Layer 3 of a small transformer language model trained on English Wikipedia (14 layers, counted from 0, width 64).
A neuron's activation on a vector x is squared ReLU(weights . x), where the dot is the dot product.

Input weights of the MLP neurons that the questions are about. A number n stands for n times 0.0073.
n1: -3 25 -20 -28 -24 -29 61 -49 57 -43 24 -8 16 -22 9 -10 -26 -13 8 8 16 -18 12 23 30 -15 -10 73 -20 -57 -19 -54 2 4 -17 -13 18 20 -1 -4 -18 -38 -1 24 -6 27 60 -6 17 4 28 1 63 31 20 -3 -27 4 40 -68 5 8 -26 -41
n5: 23 -4 46 -32 -25 -22 7 -31 8 31 4 -19 11 -14 -34 -57 -23 14 -31 -27 32 10 -2 -35 11 -38 4 -1 -27 -7 16 8 -26 -11 -24 -15 -3 -7 -28 15 -33 27 -8 28 36 -23 6 14 47 -13 27 4 43 -7 -10 14 15 -11 11 11 5 -22 11 -36
n7: 28 12 25 18 -9 17 -17 -2 7 -11 -7 -23 -17 -18 -50 -10 -16 11 31 11 19 -17 17 -31 -18 19 26 16 -23 8 38 26 3 -38 -15 -76 4 13 -24 -22 -4 -28 10 -10 46 -42 -8 -6 -6 12 14 22 20 -15 -13 32 -37 -59 44 -17 12 8 -6 -19
n14: 21 8 37 13 -31 18 -37 -3 -15 -7 13 23 -57 -39 -21 -3 -18 -28 -8 50 41 32 6 18 2 -21 25 40 -14 -2 52 -15 5 11 -17 -83 6 -9 17 20 23 23 -40 -27 33 1 70 10 30 4 -24 14 -4 18 42 7 2 -2 -11 -37 21 -16 38 -4
n30: -19 17 -17 -11 -46 4 6 -9 28 15 -16 -16 -23 -4 -19 28 0 -27 33 -16 60 2 34 21 3 31 2 33 1 -6 13 -12 -16 -17 -23 6 21 -3 37 -23 2 15 -17 -27 -29 16 -34 11 -11 -9 13 16 1 20 24 11 10 7 10 5 -30 2 -47 -4
n33: 42 9 -15 18 7 -17 6 12 0 -26 -28 18 1 -10 -2 -33 28 -11 -34 23 -8 15 -7 33 -8 -14 1 14 -21 -16 11 -21 -15 -11 15 -20 10 28 -17 -28 -15 0 12 -15 3 -16 -31 -32 27 -12 -2 1 50 -26 15 7 24 -31 -9 -3 -6 -6 -31 19
n50: -16 21 39 18 -3 8 36 -16 11 11 -14 -5 4 -23 -15 -13 14 37 -30 -12 20 40 -14 -36 -5 -23 16 31 -21 -5 27 -59 -47 -34 18 10 63 33 36 4 -8 11 -8 -8 24 -15 29 20 28 27 -33 40 19 -3 46 13 1 -24 4 3 -2 -57 -18 -11
n51: 2 40 55 -23 17 -38 21 15 -17 12 -28 -49 18 -10 17 -39 7 34 -4 3 -15 27 16 -1 -4 13 -17 23 -1 1 -18 12 -14 14 -5 -29 -8 -14 10 -12 11 -22 -66 -20 -28 -21 -8 4 52 58 -39 12 39 -18 -30 -29 -32 -7 52 -18 2 -41 17 -12
n54: -38 16 7 -8 -9 -42 -17 33 -23 -36 65 -27 25 8 -22 -22 -58 25 -22 79 17 20 47 -36 -12 0 -8 43 4 -40 39 3 51 18 -3 -31 24 6 31 8 51 11 -33 -46 -25 -33 -16 -3 3 68 21 -21 8 17 2 -10 8 -50 21 27 -30 -47 -10 16
n74: 19 -14 -7 -42 9 -30 -18 -68 1 10 33 -63 22 -1 -3 -3 0 -3 8 44 77 32 20 35 34 -1 18 46 -17 -15 -28 -11 28 -14 -52 -8 62 1 -21 26 27 -52 -3 16 5 -13 45 34 9 25 -8 -2 31 -1 5 5 10 1 26 -20 26 -12 16 -29
n78: 18 25 20 -12 -8 -21 56 -3 5 33 16 -25 -3 -16 -31 21 -22 -26 30 -6 26 35 4 5 34 -10 44 33 3 8 4 13 -33 -21 -2 -47 -2 10 -6 14 -6 8 5 -1 -2 20 -30 34 13 -16 -9 6 -10 -16 0 35 61 0 48 10 38 -31 -44 20
n79: 10 -1 60 -47 35 -15 -13 -7 -17 30 -40 8 -28 -44 -38 -35 27 11 -44 -25 18 46 12 10 21 -4 10 12 -55 14 -12 -16 -14 -25 -8 7 16 -17 -5 -6 20 -54 -20 -10 -17 3 -42 -18 10 12 7 -40 40 -4 0 -21 43 -13 2 2 69 -11 22 7
n80: -27 67 1 -28 -23 -22 26 3 11 -48 1 -66 -22 8 10 22 18 -12 2 37 2 24 10 13 49 -41 12 37 -56 -40 -21 -37 9 -22 7 -3 20 8 40 -11 -16 15 -13 -39 32 -14 -3 1 -10 64 -34 -2 -13 -2 8 5 -6 -29 -49 -8 -29 -56 -49 -22
n108: 8 8 30 -7 12 -13 -5 -42 22 -43 -23 4 34 -66 10 18 -23 -25 21 -28 25 33 63 28 -7 -22 9 48 0 -4 30 -12 -16 14 -44 -15 -20 24 1 31 52 -39 -10 -22 13 2 43 7 1 -21 16 -7 51 29 12 -18 66 -1 10 -16 2 -13 -33 -68
n115: 21 37 38 28 -41 3 5 0 18 -24 24 -22 18 -41 -55 -12 8 -19 -32 -38 15 15 30 -66 16 -5 26 2 -10 3 27 -31 9 -21 -6 6 41 -5 -33 15 -9 7 -18 -24 28 -22 7 4 58 4 31 -22 89 31 -30 18 -6 -22 5 -21 19 -10 -75 -14
n126: -10 -15 20 15 2 -22 -10 -38 -12 -31 3 -15 36 -11 -18 -50 -20 -20 2 3 4 42 34 24 22 11 -32 0 -22 43 16 -11 7 10 -10 -29 4 -3 65 -39 -13 6 5 25 14 -10 26 -44 30 28 -11 35 69 14 -8 -20 -12 -17 -10 3 -7 -60 6 -28
n127: -1 27 24 -18 -3 -7 9 -35 20 -21 -6 -51 5 -15 51 -31 15 -17 -12 -4 39 -15 -12 21 -34 -16 0 -18 1 3 5 -16 14 -5 8 30 -9 -19 19 -14 -3 -47 -21 16 -1 15 -4 34 19 31 -41 -4 -8 14 7 4 14 -9 -37 -1 12 -25 28 -13
n128: -13 10 11 5 8 9 -20 26 38 2 -6 12 -1 -61 -55 14 -58 -15 41 26 22 38 14 -25 12 12 -19 16 -1 3 19 -1 27 -34 -22 -41 -1 74 20 -7 39 -4 11 9 17 9 -5 -22 -12 -15 31 -10 13 -24 -13 14 3 -8 15 -5 2 12 -16 -8
n130: -6 -17 95 10 -23 -13 -33 10 13 -25 18 -60 -5 -35 59 -10 15 36 -12 19 27 12 16 20 -6 11 -1 19 -9 8 -14 -6 1 -19 -17 -32 30 -18 24 -43 -25 -55 -17 24 8 33 1 -7 6 24 -40 -29 6 -2 -31 -52 -21 -16 -52 -18 18 8 -34 -21
n147: 10 -3 52 -10 1 -28 29 -16 -16 -28 22 -7 9 -19 -17 -18 12 -2 40 18 26 35 39 -14 -4 52 1 -17 -24 -11 -5 -22 -62 -17 5 -6 5 8 -29 28 17 12 12 34 17 -11 -19 -12 43 42 4 18 -11 -20 2 -53 -22 -6 -36 -16 37 -56 0 13
n152: -13 -2 -16 13 -23 -3 28 -19 31 20 -17 24 -17 2 -45 22 -18 -41 36 13 35 26 -18 15 -2 9 -6 7 6 -26 -8 6 -25 -28 -10 -36 -6 13 -24 -5 -12 -5 -47 -13 3 14 0 9 -7 -29 31 11 34 22 32 45 -40 -26 43 17 24 -46 -26 -38
n162: -37 37 68 -37 6 -13 -19 -57 24 1 -40 -21 -27 -12 -41 -3 -3 -11 18 12 13 40 23 -19 -5 -21 9 17 -2 -10 -15 -5 -42 -1 -14 -10 -8 -19 15 13 25 -22 -4 -6 17 28 -8 2 -16 19 21 -3 65 -5 -13 24 3 12 42 -16 77 16 -15 30
n183: 30 18 8 -1 -2 -27 32 -4 1 -6 1 8 -4 -11 18 -17 -39 19 -15 5 -7 -12 -6 -8 -20 39 -7 20 -11 -36 -14 -14 6 -5 -62 -3 47 -2 24 16 46 -24 -41 10 19 8 39 -14 7 36 -7 -33 17 -20 -9 -1 -11 -6 -35 -60 41 -2 -4 22
n188: 9 -16 33 -17 -22 -13 26 -11 -34 -41 5 9 33 -14 -34 -14 16 9 -5 14 34 16 47 8 -22 40 8 2 -18 -22 -20 -9 28 -13 -52 -29 -13 7 47 -15 0 -3 27 -12 4 -10 -9 16 22 25 13 9 34 35 31 -5 -4 -15 5 19 43 -26 -19 -7
n194: -23 -7 27 6 24 16 -25 -12 -12 -16 44 15 -17 -14 -53 -4 5 -42 -36 19 39 24 23 10 -29 22 35 -7 -19 -19 26 13 -24 -33 -54 -27 40 28 35 14 1 -12 -14 23 -13 -32 3 -12 20 -48 -10 31 86 6 -13 -4 -12 -23 25 -1 48 -35 -17 15
n195: 28 5 -17 -5 -28 -41 5 -54 26 29 -26 -30 -8 -7 -7 -51 -21 -6 25 21 28 -19 -28 -15 -21 43 33 13 -5 26 -4 -9 -10 -39 -15 -55 -15 36 -38 7 31 -13 14 14 34 -23 18 16 -3 24 40 -4 7 25 34 63 18 -49 28 -37 -23 -23 -8 5
n197: 1 8 65 2 21 1 28 -33 -23 11 4 -27 13 -1 -47 7 17 7 -20 8 68 37 69 21 -5 -38 6 -3 -16 14 62 -3 -2 -18 59 -1 25 13 -63 5 1 -17 12 21 11 -31 7 -18 9 26 17 -24 9 -11 52 -23 -6 -1 19 8 37 12 -14 -9
n199: -28 25 -6 -4 45 1 13 -48 -16 6 13 -26 -10 -20 9 -6 -8 -15 43 -34 33 35 8 -20 -23 38 0 -11 -32 -3 13 -17 -27 -30 -26 11 46 -6 20 8 -8 -44 24 -11 6 -2 -11 14 8 25 -25 16 -21 18 20 62 -15 -13 -5 -9 -7 -80 5 7
n216: -6 -3 -2 -1 -17 2 -6 -20 23 5 -5 -9 28 -20 -14 -2 5 4 -19 21 39 -22 34 -8 -20 46 9 1 -11 -7 18 -53 0 -27 -14 -50 -19 -18 49 23 3 -4 11 -11 -8 -21 50 29 -11 -6 -10 -6 28 13 -13 30 24 -60 38 -6 25 -2 16 -11
n230: -30 4 25 -39 -22 -17 -7 16 9 -36 44 -60 -31 -11 -18 6 -13 28 -1 47 6 33 91 -37 -1 -8 -22 8 -17 -45 29 -15 -46 -20 8 -14 18 11 -3 8 12 30 15 -36 -5 -37 33 -32 24 33 2 51 17 6 29 -48 -5 -35 -39 -5 -14 -54 -50 -10
n243: -8 9 34 11 -32 -36 -13 -22 11 -4 -10 -36 10 -5 17 30 -40 22 -38 -3 3 38 23 -37 4 3 31 18 -31 -15 39 -1 48 -3 -13 -10 18 -31 -7 13 29 8 -6 4 -25 -39 14 -17 -1 61 1 11 6 -17 -1 22 -14 -15 45 -3 -29 -13 -48 1
n245: 1 22 37 29 -9 5 -12 9 -30 -8 31 9 -11 6 -46 22 -38 -23 -23 -22 28 56 31 -36 45 -2 5 7 -64 -34 31 -11 -45 -14 11 -69 3 -17 13 -16 -3 45 -32 10 -26 -12 -24 7 3 -1 38 28 3 -22 52 -13 12 -44 -10 -4 21 -58 -27 -2

Each question shows a token from some text and the vector x that enters the MLP there. A number n stands for n times 0.06.

" us": 21 -22 -12 22 6 43 -16 27 -26 8 2 12 -3 2 -9 7 -4 -7 -11 3 -34 -11 -5 -1 1 -3 -10 -27 14 -13 -23 42 -10 -14 -12 1 -23 27 6 17 -4 -7 -8 11 11 -10 -22 -5 -18 2 8 -4 -14 -21 0 -6 22 -16 2 1 -19 -4 30 35
Which neuron fires most, and how strongly? n128, at about 0.31

"g": -27 -24 -22 4 5 31 -36 16 -15 10 -2 33 22 18 10 -7 -6 6 -24 19 -43 -20 -16 -4 -2 -3 -9 -1 27 -3 18 -4 -3 5 -3 9 29 27 5 -17 -3 -1 -30 23 -8 -26 5 -3 -18 -18 -5 3 11 -6 -12 -8 -7 20 -5 2 -11 2 15 -12
Which of these neurons fires most? n194

"ain": 4 -16 -23 1 -18 26 -2 23 -5 5 15 -20 -18 -5 -12 8 -3 -4 5 -12 -64 -13 -14 -19 -15 14 -24 -16 11 18 0 38 -19 9 14 2 -4 0 3 -19 9 -17 22 -7 -2 -5 1 -8 -1 -2 20 6 -1 -9 -20 34 2 -3 24 27 -11 2 18 14
Which neuron fires most, and how strongly? n7, at about 2.5

"y": 29 -22 16 15 6 44 -8 -10 13 -9 2 5 9 14 6 3 -9 11 -22 6 -54 6 -18 -10 9 3 13 -15 31 20 2 -11 -10 5 -13 29 2 -23 -6 -13 -25 23 12 -18 16 -23 18 -8 11 -24 2 14 -14 9 -7 13 -4 -1 4 18 3 -10 -25 7
Which of these neurons fires most? n115

" his": -22 10 -10 8 5 24 -14 -15 -1 -6 -13 -7 -20 13 -1 -5 -7 -9 11 2 -6 44 6 7 -2 -5 18 -18 42 4 2 20 -10 -6 -5 5 -17 -11 14 -3 -5 -2 18 4 3 8 -7 17 6 -2 26 8 -1 -7 -24 40 2 51 -6 20 7 -7 30 37
Which of these neurons fires most? n162

"v": -2 -12 -22 13 21 24 -7 -2 -10 -2 -10 32 16 27 -5 -17 -1 -1 15 -4 -33 -8 2 29 16 -15 6 -22 18 -2 -12 2 -13 9 4 12 15 -13 5 -6 13 -20 2 9 -16 -50 -3 10 -38 -30 15 -3 16 -3 -8 -11 -37 -4 14 1 0 0 16 14
Which neuron fires most, and how strongly? n194, at about 1.2

"f": -8 -13 -12 4 -5 9 15 1 0 17 16 4 -22 11 17 29 9 13 -11 12 6 3 -5 -14 -6 -1 12 -29 -5 7 -35 -4 -1 1 21 33 8 1 -18 -23 -32 9 -6 -3 8 8 -5 -21 -27 -25 -39 16 2 -16 4 -20 -35 -6 -4 26 -6 13 38 -10
Which neuron fires most, and how strongly? n130, at about 0.058

"ory": 18 -23 3 20 -3 35 -22 -4 5 11 16 -26 -21 7 14 4 29 -2 2 15 -59 8 -8 -23 -7 10 -2 -13 43 -10 -5 21 5 -8 15 6 19 -23 0 8 1 14 17 11 5 5 19 -1 19 -9 10 3 -9 -6 5 -6 -11 24 1 27 -7 -21 -5 4
Which of these neurons fires most? n230

"oc": -9 -33 -13 8 -7 -4 -15 13 6 28 17 3 32 29 19 -2 -14 -24 -27 -17 -16 -17 -4 -1 -23 5 -16 -15 14 -9 -4 7 -3 9 17 20 21 -31 8 0 -7 7 5 16 -13 -39 5 -3 6 -26 0 -3 4 0 -7 15 -31 -4 23 25 -8 6 19 27
Which two neurons fire most, strongest first? n194, n243

" ": -2 10 -10 22 -15 21 -23 15 11 -17 8 14 -4 10 22 39 9 -4 -5 -26 -38 -17 -15 18 23 -17 8 -35 -15 -21 2 -11 7 3 5 -15 -9 -12 -12 0 -32 29 -6 31 -1 -7 -18 1 -10 -20 7 -10 -16 0 16 9 -4 13 19 9 0 -10 3 32
Which neuron fires most, and how strongly? n245, at about 4.3

"on": 0 -16 -10 11 2 5 4 -14 -9 3 8 12 10 3 -12 -17 -9 -8 -9 -10 -63 -21 -18 25 -11 22 -12 0 31 -18 11 2 -14 31 13 22 16 -5 7 -25 -8 -14 25 5 7 -16 3 -6 5 2 3 -11 8 -28 14 23 -9 17 3 10 14 11 22 39
Which of these neurons fires most? n33

" h": 5 22 -12 -5 -14 20 -14 17 -24 -15 13 18 -13 25 6 46 -15 -19 7 -13 -49 -9 13 7 -17 13 3 -41 26 9 -13 -7 1 1 7 -1 -17 0 -3 -18 -8 12 -22 8 -13 -2 -9 1 -26 -20 -24 3 -14 10 -15 -2 7 -13 -6 12 0 -21 12 -16
Which neuron fires most, and how strongly? n245, at about 0.14

"==P": -14 -23 3 -5 -10 9 14 -8 1 6 3 16 5 46 26 36 -2 -13 10 -11 12 7 -21 -22 29 -8 25 -8 18 -12 -18 -4 3 5 39 -8 -4 11 20 -4 -35 -2 -10 -1 -14 0 28 13 -2 -15 -4 21 10 5 2 -10 10 11 -10 30 -15 30 19 10
Which of these neurons fires most? n152

" number": 14 -47 -11 -1 1 -9 -7 13 -21 -13 -19 2 9 24 -13 17 17 -20 -29 -12 -21 -4 -4 -8 2 -8 11 -24 25 -10 -27 39 -25 5 7 -12 -31 -10 16 13 3 16 24 -25 4 -1 4 -13 -9 -13 5 -8 4 0 23 -22 -5 9 -1 17 15 21 -5 22
Which of these neurons fires most? n188

"orn": 15 -12 3 -23 14 34 4 -21 -12 -19 -15 -4 1 -1 -18 -8 15 8 3 -23 -48 -2 10 9 5 -14 6 -7 16 15 -9 34 -20 26 27 36 -12 13 18 -7 -7 -19 7 -12 2 -9 7 -15 -17 6 11 -7 10 -34 -7 4 11 11 -18 13 15 3 31 12
Which of these neurons fires most? n79

" (": 11 14 -38 21 23 -4 -5 6 -18 -7 15 -13 -1 18 13 5 -1 -6 33 -10 -11 -6 -38 23 -1 25 27 -9 22 -21 -54 -7 -13 7 18 -4 -1 3 -7 -3 -2 5 -27 -9 -3 6 -3 -20 5 -2 1 15 3 -4 -3 -10 2 16 6 25 -14 1 -8 39
Which of these neurons fires most? n33

"ulation": 9 -28 5 14 4 -1 -19 8 -11 8 13 -16 7 24 19 19 16 -20 -15 -2 -45 8 23 -15 -20 -9 -21 -22 27 -20 -9 48 -18 -4 -9 -14 -10 -17 -6 21 -5 13 7 -10 -1 15 9 -2 5 -13 3 -20 -10 6 23 -13 -1 15 13 34 1 16 -8 13
Which of these neurons fires most? n230

"uring": 8 -13 -26 10 -3 19 15 19 5 31 -3 -15 -3 29 -7 6 -8 -12 -3 10 -32 -3 -16 -28 -12 -2 4 9 63 -8 -14 27 16 -3 21 -16 -21 3 -9 -7 3 -10 20 -5 -5 -10 4 25 1 -1 6 9 -29 4 16 -12 5 1 20 24 -15 13 17 15
Which two neurons fire most, strongest first? n195, n78

"l": 6 -10 -5 6 6 33 5 -9 6 -21 -14 35 13 29 4 12 -32 -11 11 -12 -31 -8 7 23 -13 -12 -14 10 7 -25 -16 13 30 11 11 51 3 6 -18 -5 -26 25 19 5 -2 -3 1 -16 7 -13 -2 -8 1 -10 -15 -9 -15 9 -6 -25 20 10 9 -16
Which of these neurons fires most? n1

"ir": 16 -24 -22 10 22 27 -19 9 0 34 5 7 5 8 -13 15 0 -7 -12 -1 -28 22 -21 6 -26 26 2 -15 -23 11 -10 26 12 5 -21 15 2 -9 -8 -11 -3 -4 34 -14 -10 2 -22 -18 -29 1 -9 -6 -17 -8 -37 -8 -13 -3 36 1 -18 -10 -4 -6
Which three neurons fire most, strongest first? n7, n199, n243

" sp": 10 -11 2 -3 7 28 -6 -6 -10 -11 23 16 9 24 -10 31 22 -30 -9 3 -4 -34 -17 -8 -17 22 16 -39 -1 12 -1 -25 -8 -13 7 6 -21 4 18 -8 -1 8 25 -10 -17 -10 6 6 -19 -38 -13 16 1 10 -1 -17 1 -14 -16 34 6 -4 31 5
Which two neurons fire most, strongest first? n194, n216

"a,": 18 8 -46 18 -3 24 -8 10 -7 27 -10 11 -9 19 0 13 -17 -6 -1 -1 -36 -14 0 20 -1 9 -10 -11 70 0 1 -1 12 16 16 -1 -8 -8 17 16 -15 0 -22 26 20 14 6 -5 -1 -12 -3 -1 5 0 6 19 -3 11 5 -4 -11 -19 -22 11
Which neuron fires most, and how strongly? n152, at about 1.8

"'s": -24 14 -4 10 7 17 -25 -19 3 -2 -13 -9 -16 9 5 -17 2 0 9 3 -25 24 9 1 -1 -9 19 -19 79 0 -1 23 -6 2 4 -4 -7 1 2 6 -1 0 4 0 -3 6 -5 8 -9 7 14 3 19 3 -13 10 -5 57 -1 18 14 -6 8 22
Which neuron fires most, and how strongly? n162, at about 14

" a": -30 3 -32 12 11 33 -1 10 0 -21 2 -1 -9 -29 -5 18 -17 -21 -4 20 -17 11 -25 25 8 15 25 -3 66 0 -10 11 -20 -16 -6 15 -6 -9 10 -1 -3 -7 2 -2 -13 -6 -3 1 2 3 -8 -5 -6 7 -10 17 2 27 8 26 -21 18 -10 1
Which neuron fires most, and how strongly? n30, at about 1.7

" Country": 23 -9 9 0 7 13 2 -15 27 5 31 -15 -23 -13 14 28 10 -5 3 -11 -44 -12 -2 -3 9 -1 10 -16 36 -14 13 31 5 8 17 1 21 -21 0 -3 12 20 15 -25 -2 27 35 -2 5 -6 -6 -10 -16 12 24 20 -3 10 2 28 -7 3 2 24
Which two neurons fire most, strongest first? n14, n78

",": 7 11 -50 17 8 15 -2 2 6 20 -18 1 -16 31 -8 12 -11 -2 -2 -7 -6 -5 -2 5 -6 15 -14 -6 81 3 -8 -14 13 11 19 3 -7 0 5 12 -18 2 -16 27 18 17 6 -24 5 -14 4 10 -1 -7 11 13 -2 12 8 2 -15 -11 -11 0
Which two neurons fire most, strongest first? n152, n30

"ven": -8 -33 -26 19 3 18 -26 39 -14 0 -19 26 -15 -12 -15 7 -9 0 15 4 -55 -7 -7 3 3 -11 -15 -7 17 23 1 33 -9 -8 -10 10 -22 10 19 0 19 -1 0 3 -7 10 -12 9 -5 0 29 9 24 7 -5 4 -2 22 -3 -5 -7 -10 26 -17
Which of these neurons fires most? n128

"ank": 25 -3 -19 -9 1 9 12 -1 4 -21 -3 3 18 8 -1 5 -11 -15 -7 -23 -66 -7 -8 -36 5 -9 2 -15 25 0 8 33 -22 14 13 -8 -11 15 22 -11 12 -3 16 -29 -29 5 30 -22 -20 2 18 7 3 11 11 -2 1 1 -6 12 -9 14 2 -5
Which two neurons fire most, strongest first? n108, n230

" station": 22 -33 -11 5 -2 0 22 13 -13 3 -26 -5 -20 17 -2 22 -3 -18 2 -11 -25 -1 1 14 0 15 -3 -30 33 -3 -20 52 -6 16 5 -5 14 18 -6 -3 -7 -1 29 -18 6 21 14 -10 -31 -4 -15 -24 2 -18 15 4 -12 23 -3 9 22 1 -2 15
Which neuron fires most, and how strongly? n152, at about 0.27

"er": 4 -14 -10 -1 17 21 -11 -4 -1 0 -6 6 9 10 -23 6 10 12 0 1 -62 23 1 22 -10 28 -14 -16 36 14 7 -16 1 22 10 20 10 12 2 -9 0 -2 21 -15 1 -5 1 -32 2 -12 15 -12 -39 -22 -3 15 -15 10 10 26 2 11 -9 22
Which two neurons fire most, strongest first? n33, n128

"op": -2 -28 18 22 13 13 22 -19 -5 -7 17 14 -1 17 21 -6 -10 -6 5 -4 -41 10 -31 -23 -5 -5 -13 -25 -1 0 -20 15 -12 10 11 5 -2 0 1 0 -29 -1 -1 1 15 -48 10 -4 -22 -40 27 6 -20 -1 -4 -1 -22 -2 -12 22 -21 -1 1 -2
Which two neurons fire most, strongest first? n5, n152

"ar": 31 -19 -3 17 4 38 -3 25 12 37 12 9 -7 -37 -4 14 9 -2 -9 -13 -21 -15 -26 18 -12 -8 9 2 0 18 11 11 14 -11 -2 35 16 -16 12 -19 -3 -2 40 -6 -6 12 14 -25 -14 -3 -1 -13 -21 -18 2 11 -14 17 17 3 -19 2 13 4
Which of these neurons fires most? n128

"ry": 32 6 -13 15 2 61 -22 -6 -19 -19 6 -7 -12 -2 -17 -13 16 -1 4 -4 -49 1 -13 -33 7 11 -22 -2 43 2 12 11 -13 -5 3 10 13 -3 -15 -16 -4 3 26 0 -9 -6 0 1 0 -20 16 -11 -14 -8 12 -4 16 8 -1 12 0 16 -8 -8
Which of these neurons fires most? n115

" most": -11 -25 -3 14 0 47 -22 29 -9 -1 15 23 -5 21 3 -5 -9 -22 -8 -18 -17 7 12 24 17 16 -3 -24 36 3 -1 1 11 11 6 -15 -20 -17 -2 7 -3 -25 24 8 -7 6 -9 -3 -12 15 2 -1 -9 21 -14 -17 -11 17 -1 31 -4 -29 33 -13
Which of these neurons fires most? n126

"or": 1 -29 5 -5 15 25 0 29 23 -3 2 5 18 10 -4 3 9 -4 6 5 -52 -3 1 1 9 0 -19 4 6 -3 -2 2 -7 -2 0 31 18 -13 -12 -3 -8 20 27 0 5 -14 5 -14 20 -8 11 11 -36 -23 -6 -6 -39 27 -20 -12 -3 -14 -24 38
Which of these neurons fires most? n147

" national": 3 0 -5 -23 -5 22 -23 15 8 8 22 -25 -28 8 27 -11 13 7 0 -4 -38 -24 11 11 -15 -16 5 -2 18 -5 14 51 -9 2 16 -20 12 -13 -2 9 -2 15 28 -18 -3 -9 2 1 -1 -9 14 14 1 10 0 16 2 37 10 41 6 -5 7 13
Which neuron fires most, and how strongly? n230, at about 1.3

" ty": 26 -5 0 3 13 36 -8 -2 -39 -15 16 7 35 30 10 11 16 -16 -2 -5 -11 -9 -18 -6 -10 13 -7 -15 17 4 -22 -9 -29 6 -2 12 -13 -1 14 8 -40 25 15 3 14 -10 18 10 9 -41 6 9 -1 6 0 -7 -10 3 -14 28 -7 -20 -19 17
Which of these neurons fires most? n194

"\n": -7 -26 -24 33 -19 32 8 -1 -18 4 21 -26 -4 1 -2 22 13 1 -14 -38 29 -12 -18 -7 -1 -19 -18 15 26 -6 -22 -10 7 -5 0 -2 -11 22 17 25 -11 24 19 14 -9 8 10 6 1 22 -1 21 -22 -5 -14 -15 8 2 -2 1 -14 25 0 25
Which of these neurons fires most? n30

" with": -14 -9 15 8 5 5 14 7 0 7 2 2 8 30 -13 0 3 0 15 23 -28 -11 -13 7 -8 -15 -23 3 84 11 -1 5 -6 -7 -8 -21 -31 -6 3 -13 9 4 -9 -3 6 -18 -23 7 -3 -1 -8 25 -15 13 -2 -12 -2 21 3 20 -10 -16 10 20
Which three neurons fire most, strongest first? n51, n54, n152

" as": 4 -17 11 8 17 10 -8 16 -5 25 4 -10 15 19 -13 21 2 2 -1 14 -26 4 -23 11 12 -21 -14 -4 70 1 -6 30 4 22 -1 0 -23 -25 -8 12 0 2 -2 2 11 3 -18 -7 -15 -9 -29 13 -15 -4 -4 -1 -3 15 28 -9 -24 4 -9 24
Which of these neurons fires most? n78